Layer 2 of a small transformer language model trained on English Wikipedia (21 layers, counted from 0, width 128).
A neuron's activation on a vector x is SiLU(gate . x) times (in . x), where the dot is the dot product.
The model reads these tokens: " |" " S" "ol" "om" "on" "a" " (" "2" ")," " G"

The vector x that enters this layer's MLP at each token. A number n stands for n times 0.026.
0 " |": 10 32 -77 15 -17 -15 -22 28 -1 -22 -11 0 -14 -44 -19 20 14 -15 41 16 -27 -28 -5 26 11 -4 -19 26 29 -28 5 -12 -21 -10 -32 -28 -21 14 5 26 21 -8 14 -30 -28 -30 -14 1 -3 6 39 -21 17 -14 -22 -35 -9 -39 -36 -27 32 2 6 -3 6 17 -22 -14 -26 46 -9 57 -4 -7 28 -30 -10 1 20 -61 -19 18 -21 -9 21 -9 7 -26 0 15 -34 -7 -85 63 8 19 -33 21 7 -10 -11 17 -16 22 -7 -25 -22 -1 -8 73 15 -28 -26 32 30 -23 -43 0 -26 -5 -34 20 27 2 -24 6 -19 16
1 " S": 10 -22 -20 -45 -7 -59 18 16 -13 -19 -5 -27 -21 -41 -15 10 -34 -12 30 -10 23 -7 3 10 4 -2 9 -14 -15 4 63 17 -28 -3 25 -32 -22 8 6 23 11 -12 17 -35 -29 0 -48 -44 -32 -17 22 45 -22 23 36 -67 -13 -20 -18 5 1 -13 -25 34 -36 17 4 96 14 24 -11 -11 -6 -4 23 0 8 -12 -19 -58 15 40 33 36 -13 -39 -43 -26 41 1 9 25 -6 27 4 24 30 -1 -31 -6 -10 23 -43 6 -1 14 -26 -46 9 9 46 -17 5 58 -27 25 -10 -5 -24 -60 -8 25 25 -11 -2 4 -10 32
2 "ol": 2 3 -37 -27 5 55 -18 13 -22 -43 -4 -53 -34 -38 -34 0 -10 -4 -20 15 -16 -7 -25 25 17 -30 -15 -36 -16 3 -7 16 -30 -1 -37 -8 -9 -7 55 38 68 -16 34 0 20 21 1 54 -28 10 5 18 8 -26 -10 -87 28 -17 3 35 -35 -49 -13 -40 -59 -3 -2 26 -3 -15 2 -20 -5 -2 -3 18 19 -37 32 -24 5 3 42 16 21 11 -32 -3 20 9 4 -9 88 -8 -2 41 23 49 27 -10 -32 18 -21 -36 0 -6 -22 28 16 -2 6 10 -11 30 8 9 -13 -24 7 1 3 -16 -10 -4 14 17 -49 -27
3 "om": 19 -19 -13 15 13 57 7 27 20 -8 20 -65 -3 -42 -10 -10 6 -50 5 -28 23 -17 5 30 22 -4 -29 -9 27 -6 -23 11 -24 -34 -20 -36 -57 -7 12 19 32 -5 36 -20 9 -23 -25 15 -15 -6 -15 2 -9 -18 -3 6 35 3 1 1 35 -19 17 73 -5 -34 -34 37 -8 20 38 4 -28 4 32 -77 4 -63 13 -37 0 -21 35 65 24 4 -36 -16 0 42 51 -24 27 32 25 6 0 35 5 15 -32 44 -18 -41 -15 2 -6 3 -25 8 -27 0 -48 -13 -35 17 -37 -16 22 -18 8 5 -16 14 9 1 -13 -15
4 "on": 7 16 -27 -14 31 -55 38 -13 30 -33 18 0 18 4 -7 21 -12 -33 18 -21 -23 -30 -28 32 4 13 -23 15 -26 -29 14 -9 -16 -6 29 -7 -5 6 -32 4 -1 -48 70 0 -7 20 -54 5 -26 -19 54 1 81 23 8 27 -35 -7 -41 -5 -6 3 -14 50 -38 10 -40 15 -18 12 7 25 -10 -31 -17 -58 -1 -49 -6 12 14 -9 33 7 12 0 28 -8 21 41 34 -73 -8 23 -4 30 30 48 26 -10 -27 8 6 37 -40 26 -9 19 3 26 -14 -42 -37 36 -36 -19 8 -12 -11 21 13 11 -6 35 -6 34 -31 -23
5 "a": -2 10 -26 20 -19 -55 20 12 61 -33 8 10 -1 -29 -34 6 18 10 31 -6 15 -6 -23 32 22 -9 -18 9 16 -7 7 -18 -37 -4 23 -4 55 -22 5 40 30 -15 21 6 -25 -2 -26 11 11 -28 24 -10 40 50 26 10 -9 -5 -23 -35 25 -11 13 -9 12 25 6 41 9 22 10 86 -16 -42 -2 -50 -42 -12 1 -2 -16 -13 68 27 4 22 31 8 7 5 6 -52 -19 12 15 41 11 13 -30 -36 -65 23 -44 27 -17 32 -27 7 21 49 23 3 30 42 12 -12 -37 11 -20 -10 -17 7 -37 13 30 32 -4 29
6 " (": -4 -68 -38 -25 -29 -23 31 16 -1 -41 3 -36 44 -45 -10 26 -41 5 38 -23 12 -18 -22 10 16 16 -36 50 27 -16 32 -56 -39 37 -5 -9 1 15 -4 22 15 -44 43 -18 -9 -7 -4 -26 -55 16 12 -28 -4 -4 -2 0 50 -27 -26 -1 -4 12 3 34 -34 4 -17 28 28 42 -12 0 -21 -11 50 24 33 -32 -26 -7 -5 51 -8 -5 -3 10 7 -8 10 13 -40 -15 4 64 -56 12 -21 -17 -16 11 -34 10 -23 8 -7 -47 -9 -9 -41 10 7 -26 -32 14 15 -10 3 -33 9 -4 4 -3 -5 10 8 -8 -7 6
7 "2": -28 -49 -47 -38 -51 -24 -11 -1 28 -2 40 0 31 -12 1 15 -30 -19 42 38 -78 -15 26 24 -2 26 -14 1 16 -22 24 -24 -18 27 -1 -15 21 -12 13 34 58 20 19 -22 -16 -21 -30 -18 -33 32 30 -10 4 14 -4 6 33 25 -4 -32 17 -5 24 22 -49 30 -38 83 -17 42 4 5 -47 -15 34 20 -25 34 -10 -17 -38 7 -1 29 24 13 15 34 14 -1 -2 25 2 -5 -24 -17 6 18 -37 -20 -53 5 11 -29 -8 -37 -25 8 -10 3 21 -20 28 43 -25 6 -36 6 -2 -48 7 34 13 26 -7 22 -38 20
8 "),": 40 -5 -20 -16 3 -11 -7 -1 13 -40 -9 -19 -16 -48 -5 5 5 -32 13 -28 -7 -25 -21 22 16 -14 33 27 54 -25 7 -7 -29 51 -13 -37 -42 16 9 -8 12 -6 -7 23 3 -22 -13 4 -1 6 26 6 22 3 -16 9 -3 -56 -49 4 24 41 -1 11 4 60 -20 23 23 63 -28 -18 -20 31 25 29 -57 -23 -15 -40 -41 -7 17 14 28 40 3 26 -1 2 -19 2 1 43 -6 6 -21 35 -56 -15 -43 -11 -19 46 -5 -16 -19 -15 -16 52 50 -27 -22 9 7 -29 -9 -12 -18 9 -45 12 23 57 -2 12 -27 -29
9 " G": -10 1 -24 -11 -33 -18 42 -23 -7 -7 18 26 16 -19 -44 -22 4 -34 21 -7 24 -35 8 21 10 10 10 23 17 19 30 -15 -9 55 -13 -27 -31 15 -6 14 -22 -32 37 11 -32 6 2 -27 -29 -16 0 12 -1 53 5 0 -20 1 -8 -20 14 -35 -11 65 -32 21 -14 40 -12 2 -42 -63 1 -5 13 -17 10 -9 6 -49 -46 51 1 50 -10 0 -39 -17 39 -6 33 -16 -31 37 1 2 8 -25 -23 -2 11 -6 -36 -7 -18 48 -51 13 56 -19 51 17 -2 79 -19 41 -7 4 0 -44 -14 16 28 -4 -20 7 -46 37

Each question shows the input weights of one neuron of the MLP. A number n stands for n times 0.0042.

n164 gate: 19 6 13 -1 -2 -20 12 1 9 13 -1 26 -1 -1 3 -10 -22 -12 -10 -17 12 9 7 -13 26 -1 6 -22 30 18 5 13 11 1 -14 12 19 15 4 -23 -18 39 21 -10 7 14 13 3 7 8 1 13 33 -18 41 29 -4 19 -20 12 12 -21 46 10 -22 -2 -12 -13 -2 19 12 -21 11 -12 12 3 3 -15 -26 -7 23 2 3 -19 -3 -2 1 13 -42 -12 -36 42 -33 -5 -23 39 -11 12 -40 -18 12 24 12 2 -4 13 8 -3 26 -3 -17 -20 2 -8 -33 -8 -7 5 16 26 -10 -11 19 -10 -42 2 -7 6
n164 in: -3 7 -8 1 -12 -20 -10 -22 -12 -47 -14 15 -19 8 22 -11 28 24 18 5 -11 -8 -10 -23 -33 -12 20 14 9 1 30 22 -25 -6 -18 19 -29 -27 -5 33 9 -26 3 15 -7 18 -27 -24 -14 -6 26 -22 -5 -1 -28 -6 14 -1 5 -24 -1 23 -10 -16 -3 -37 13 -2 2 -24 -24 28 -13 12 -23 35 -1 -8 9 -4 -18 19 -4 32 -18 -9 -7 3 8 -10 11 -28 -2 32 9 -39 -2 9 25 38 15 -23 -6 -18 12 -6 10 -8 -14 4 -12 32 4 -9 19 15 1 29 -31 -24 21 -2 -23 2 33 15 3 -17
On which token does it fire most, and how strongly? 3 "om", at about 0.1

n224 gate: 19 -2 26 -7 36 -23 -8 -27 28 39 -24 -27 42 -25 -16 17 -2 -43 11 27 -21 7 -8 -2 -14 26 -6 -6 -33 45 -28 -20 14 14 -2 -37 18 -18 -8 13 -10 4 -11 -27 -1 -10 20 2 -1 19 -38 -4 7 -9 -32 -4 6 7 -10 -10 -15 -22 -35 28 -12 16 -11 6 25 -30 -11 14 28 -12 9 7 -17 7 17 -14 -20 11 -7 -20 -9 3 -15 9 -18 -17 -8 24 -11 -13 15 15 -5 -8 -18 -18 11 9 12 42 27 -7 8 4 27 -11 -5 -16 -5 18 11 13 -5 -20 23 18 4 16 -18 1 17 -9 6 -13
n224 in: 13 36 8 -29 -30 -10 15 -16 24 -7 4 -27 -16 -21 -39 -28 -10 -41 15 -3 -9 -12 6 -5 12 22 -1 30 -9 29 -42 -14 44 -31 -15 -19 2 -5 7 -11 6 17 -1 5 -3 -22 -9 -7 -7 32 -26 9 13 16 11 -33 -8 -2 -10 22 7 -38 16 25 1 -5 6 -25 -28 16 6 11 8 -2 14 24 -10 -23 8 -9 -4 24 -7 6 -22 -29 -12 25 -27 -8 -7 26 20 -29 8 -26 -5 -4 -8 -11 20 -4 9 20 15 23 31 6 8 -16 -31 -39 -9 8 27 7 -2 12 -14 -11 -27 -10 3 22 -9 -7 -12 23
It fires most on token 5 "a"

n160 gate: -2 4 -31 21 -1 23 45 7 4 -10 -19 -14 -14 -19 27 -32 36 -7 -1 9 -6 -15 45 8 9 23 41 -42 -25 34 1 -17 22 7 1 6 12 -24 21 -18 18 27 12 23 4 32 5 -15 24 34 6 1 3 18 -18 -27 -19 6 4 37 2 -23 10 3 12 36 -13 -17 14 -32 -14 -34 22 -26 34 -20 -7 14 21 -11 -10 40 -22 1 13 13 -29 27 -12 -1 27 24 -30 1 -4 29 -5 -44 -7 3 9 6 11 57 48 -5 20 1 -17 -3 -10 -37 1 22 23 -12 -1 51 18 22 10 -23 -19 1 -28 -36 10 -16
n160 in: 21 22 51 36 -1 22 31 -2 -25 -16 -16 -3 -4 25 -10 17 2 -28 -6 -9 17 16 70 -13 -21 33 13 40 -14 -3 -29 34 -55 25 -29 9 18 -20 -34 23 -26 1 30 -34 -6 7 0 44 5 24 21 1 35 -34 -24 -13 3 -20 29 5 10 -19 -32 10 22 -11 1 13 -3 31 -7 -37 -36 17 1 -13 -11 1 -3 9 8 -29 -8 6 32 -44 -5 5 -25 -2 67 8 -20 -1 -6 -1 19 -13 -27 22 -7 15 9 -19 -28 -3 1 39 -20 34 -5 11 21 20 1 10 -12 -28 20 -8 -16 -9 -33 -28 -16 10 3 19
On which token does it fire most, and how strongly? 6 " (", at about 0.16

n132 gate: 12 -6 23 -3 -43 -7 19 -6 -12 28 -5 4 -15 7 -4 -25 14 -10 -9 -1 -9 37 32 -2 -11 -13 9 13 -18 -24 12 4 54 -6 -14 -1 32 0 15 -32 29 -3 8 30 21 -32 35 -3 -39 12 26 8 -15 -1 -3 -12 5 38 2 20 4 -16 4 4 13 -1 -4 -35 24 15 -3 23 13 20 17 8 -8 -5 10 -24 1 -41 49 -8 -7 -23 5 29 -4 8 -9 24 -19 -3 -38 41 29 -24 -30 6 17 -8 -9 13 -30 -20 17 -4 -2 -2 22 10 -46 2 -11 -19 -40 8 28 41 -5 -27 22 13 -3 -4 29 -3
n132 in: 18 -8 18 6 -34 6 7 -11 12 20 -11 4 -4 6 -21 -19 14 -40 7 9 -6 25 18 -19 8 -17 4 13 -27 -22 12 -2 33 -25 -38 4 42 5 18 -27 12 -17 25 18 27 -28 34 23 -36 26 28 5 -3 8 4 1 -6 38 11 19 -8 -10 34 -20 -9 -11 -7 -39 10 28 -2 29 -1 28 14 -11 6 -23 13 -19 25 -25 45 -10 -9 -16 -16 6 13 -22 -2 6 -6 -3 -12 37 49 -8 -39 14 -5 -12 -11 13 -24 4 6 -7 -10 4 15 -4 -55 -7 -2 -25 -21 -2 13 40 -7 -46 7 -5 -20 10 27 30
It fires most on token 9 " G"

n245 gate: 16 -38 40 3 3 36 -25 -4 10 15 -7 -31 -16 -41 -26 9 -3 7 -3 0 18 -26 -31 12 24 -2 -18 18 -36 7 17 -11 -16 -8 28 2 -9 26 27 1 -14 12 -12 29 -30 -51 17 -35 -28 13 -20 -1 -60 -30 -1 -17 6 6 8 -33 -2 -29 -9 27 -1 -4 -30 7 -18 -30 25 1 -2 -12 -6 -6 -9 11 -32 -23 -21 -25 -26 17 8 2 -26 36 28 -27 9 -8 -10 -45 18 26 24 1 -3 -20 -29 -29 -1 43 5 24 -15 19 -10 19 7 15 -27 -45 -8 14 20 10 -4 18 -1 -16 12 -20 -3 -17 -5 -23
n245 in: -33 -13 -18 5 18 -34 21 -5 14 26 -17 35 18 13 -22 36 -10 -24 12 -10 46 11 -7 -14 -24 -1 -3 40 22 -38 -2 25 -48 -8 -5 -5 13 3 -33 -12 28 -17 -11 -8 -4 30 12 16 10 23 2 8 12 -19 1 9 26 -12 27 -7 -9 31 1 -14 27 18 -7 -21 -9 -11 -16 22 -9 -21 -7 4 -8 18 16 -3 20 -2 3 -8 -10 -19 -20 -55 -30 -13 14 -3 31 7 -20 7 29 3 -1 -23 -7 7 -25 -1 -9 -4 -1 -1 34 32 -2 4 1 -19 -1 2 -40 9 2 -5 25 -45 -23 1 18 -3 -36 19
It fires most on token 7 "2"

n236 gate: 22 46 5 12 14 10 -12 21 6 18 4 -21 3 29 16 -54 -1 -5 -28 10 8 5 15 -14 -13 6 -22 -6 -2 2 -2 2 -9 -40 -20 3 -43 6 9 -26 -1 7 14 7 -25 15 6 -16 -16 1 -22 -6 -9 18 -30 -22 -4 -7 -6 6 -4 -25 -1 6 -10 -5 19 19 -21 -2 -11 -42 -12 -26 9 0 14 14 13 -10 8 6 -1 0 -37 -24 -23 39 -5 -26 -5 11 12 23 -15 51 -15 19 16 -1 -25 -22 -8 -25 14 -20 -22 -39 13 22 -6 3 12 39 -14 -14 -14 17 21 8 -5 -13 -10 -7 11 -25 -23 -22
n236 in: -1 -11 -14 16 -44 -4 10 -10 -25 -8 -7 -3 -12 26 4 -25 -1 -37 -29 -22 -9 -13 1 1 10 5 -12 -5 9 -26 18 6 13 2 27 -7 -36 -15 18 21 60 33 -9 30 -38 5 -7 -1 8 -11 -27 -35 8 7 -9 10 -28 10 -24 -35 -17 -40 -57 8 -9 16 -19 -13 4 -18 -49 -16 -6 4 -13 5 -14 -3 -13 11 17 24 -7 -14 -25 -5 -43 19 26 2 -3 -6 -3 -19 2 19 -28 -29 -12 5 8 -13 -4 12 21 -12 28 3 4 -23 33 9 5 -18 5 24 6 -5 9 10 9 -11 9 10 -11 -15 9 -21
It fires most on token 9 " G"

n235 gate: -14 16 1 -13 -34 39 -27 31 -2 1 -32 -13 -1 -32 15 32 -10 14 13 5 12 4 39 -4 2 -37 39 6 -8 -12 16 14 -18 14 15 4 0 1 23 29 2 2 -41 3 15 -13 -10 -25 -11 -34 9 7 11 -17 8 -3 -18 47 -23 -8 -17 -22 -4 -57 9 7 -35 -32 6 10 -25 3 5 -4 -16 -7 8 -13 -25 -9 -2 -15 -15 18 -10 22 -8 13 26 17 -6 13 8 33 -20 5 -18 -17 32 4 32 -6 39 7 -31 -18 -22 30 15 -23 -6 -22 -10 -16 -11 -13 17 -30 -15 6 16 -9 8 -14 5 2 -6 4
n235 in: 3 16 16 5 6 41 30 -13 -6 22 -10 -2 17 -38 7 2 -38 4 -19 2 -4 9 46 -12 -9 -7 6 42 -12 -26 28 3 -29 26 37 -27 17 -1 21 -1 -18 11 -18 -16 -20 -7 14 16 -6 -11 -4 25 1 22 -10 -19 -35 -5 -20 2 -20 -6 17 -27 12 -7 -25 -34 -29 6 -23 -8 -6 -16 -30 16 -8 -10 -32 -36 19 -21 -23 20 -6 22 -9 -4 -13 -10 -28 -4 3 2 -30 0 -1 -14 33 -2 12 -15 -17 -21 -32 -20 -12 38 4 -25 -6 -1 -11 -4 6 -8 11 -14 -35 30 27 -35 -7 10 19 20 -1 1
On which token does it fire most, and how strongly? 5 "a", at about 0.22

n296 gate: 12 4 27 9 11 3 -9 -18 -2 23 -11 39 18 33 -16 -34 15 -9 10 4 -1 -27 13 -5 6 9 -4 -14 -21 -13 -2 -11 -29 25 17 6 14 7 -2 -31 34 -13 -1 30 -2 5 18 12 31 -16 -29 -22 -7 -5 -29 -6 -10 -6 14 -36 -7 -37 -11 5 -13 34 -20 32 -1 11 13 -7 -2 19 67 -22 12 -6 -26 13 3 -8 38 -12 -35 -19 -2 -11 -1 -7 9 -35 -7 37 -33 15 -1 -13 2 26 -7 -4 4 -5 -11 -10 -2 -16 12 6 -7 -5 1 -19 6 -47 4 3 7 26 17 16 21 18 5 13 38 1
n296 in: -33 9 -24 14 -15 -10 23 3 48 -20 -16 -33 -6 8 1 16 10 10 13 -35 -1 14 -7 -2 -8 3 -1 3 -7 8 -9 -3 -3 -29 -11 -21 -2 2 -25 15 -9 35 -11 -9 11 13 -17 9 -2 16 3 0 -4 5 21 11 35 -28 -21 32 1 31 -3 12 9 1 15 -18 -21 -15 -23 1 26 -11 -34 -24 -12 8 17 -20 13 -5 -43 23 24 26 22 14 12 13 -8 14 14 -19 15 -29 19 9 -22 -4 -5 22 -20 -12 -1 3 10 -4 -18 -7 26 25 -6 21 -10 29 26 -34 -4 -23 -15 -26 -9 1 7 -8 -32 20
It fires most on token 5 "a"

n11 gate: 10 -37 4 -11 -21 26 6 -5 3 -30 -4 0 12 9 15 8 31 -9 23 -22 -28 36 -17 14 1 -10 -1 11 -44 -8 -19 -3 29 2 20 23 -37 -7 2 11 1 43 -8 -19 -13 -9 -5 6 -17 16 -25 8 -1 -1 -7 -5 -18 -8 2 21 -9 -29 -9 -18 -6 31 -12 -3 -12 -9 10 -25 5 33 -30 -7 12 -17 8 8 -3 -6 -33 -23 -8 -15 -5 15 -31 41 -16 25 20 37 23 -16 52 23 -24 2 -20 19 -7 8 7 2 9 9 1 -33 -20 21 13 -6 40 20 12 -11 -6 -2 -8 -15 4 -1 -5 5 -1 -3
n11 in: 25 4 -4 30 22 -1 -2 -1 -30 27 20 -24 44 -12 29 5 -2 9 16 -2 -18 33 29 -41 2 -33 4 -13 9 -12 44 26 0 -8 8 -5 18 -14 2 20 12 -15 19 8 4 -7 -28 27 13 14 20 -7 5 -4 -6 19 -8 5 -6 -7 29 -6 -11 -18 -23 6 -13 -9 24 -18 -2 13 -5 12 -5 -4 -20 -7 9 13 21 28 10 -39 -17 -6 -1 -19 -6 -8 7 -9 22 3 9 12 -4 -15 -15 9 -4 8 32 8 58 45 11 -11 -1 15 -23 -13 -17 29 30 6 -8 0 34 10 4 16 10 38 -9 -20 -6 -40
On which token does it fire most, and how strongly? 9 " G", at about 0.22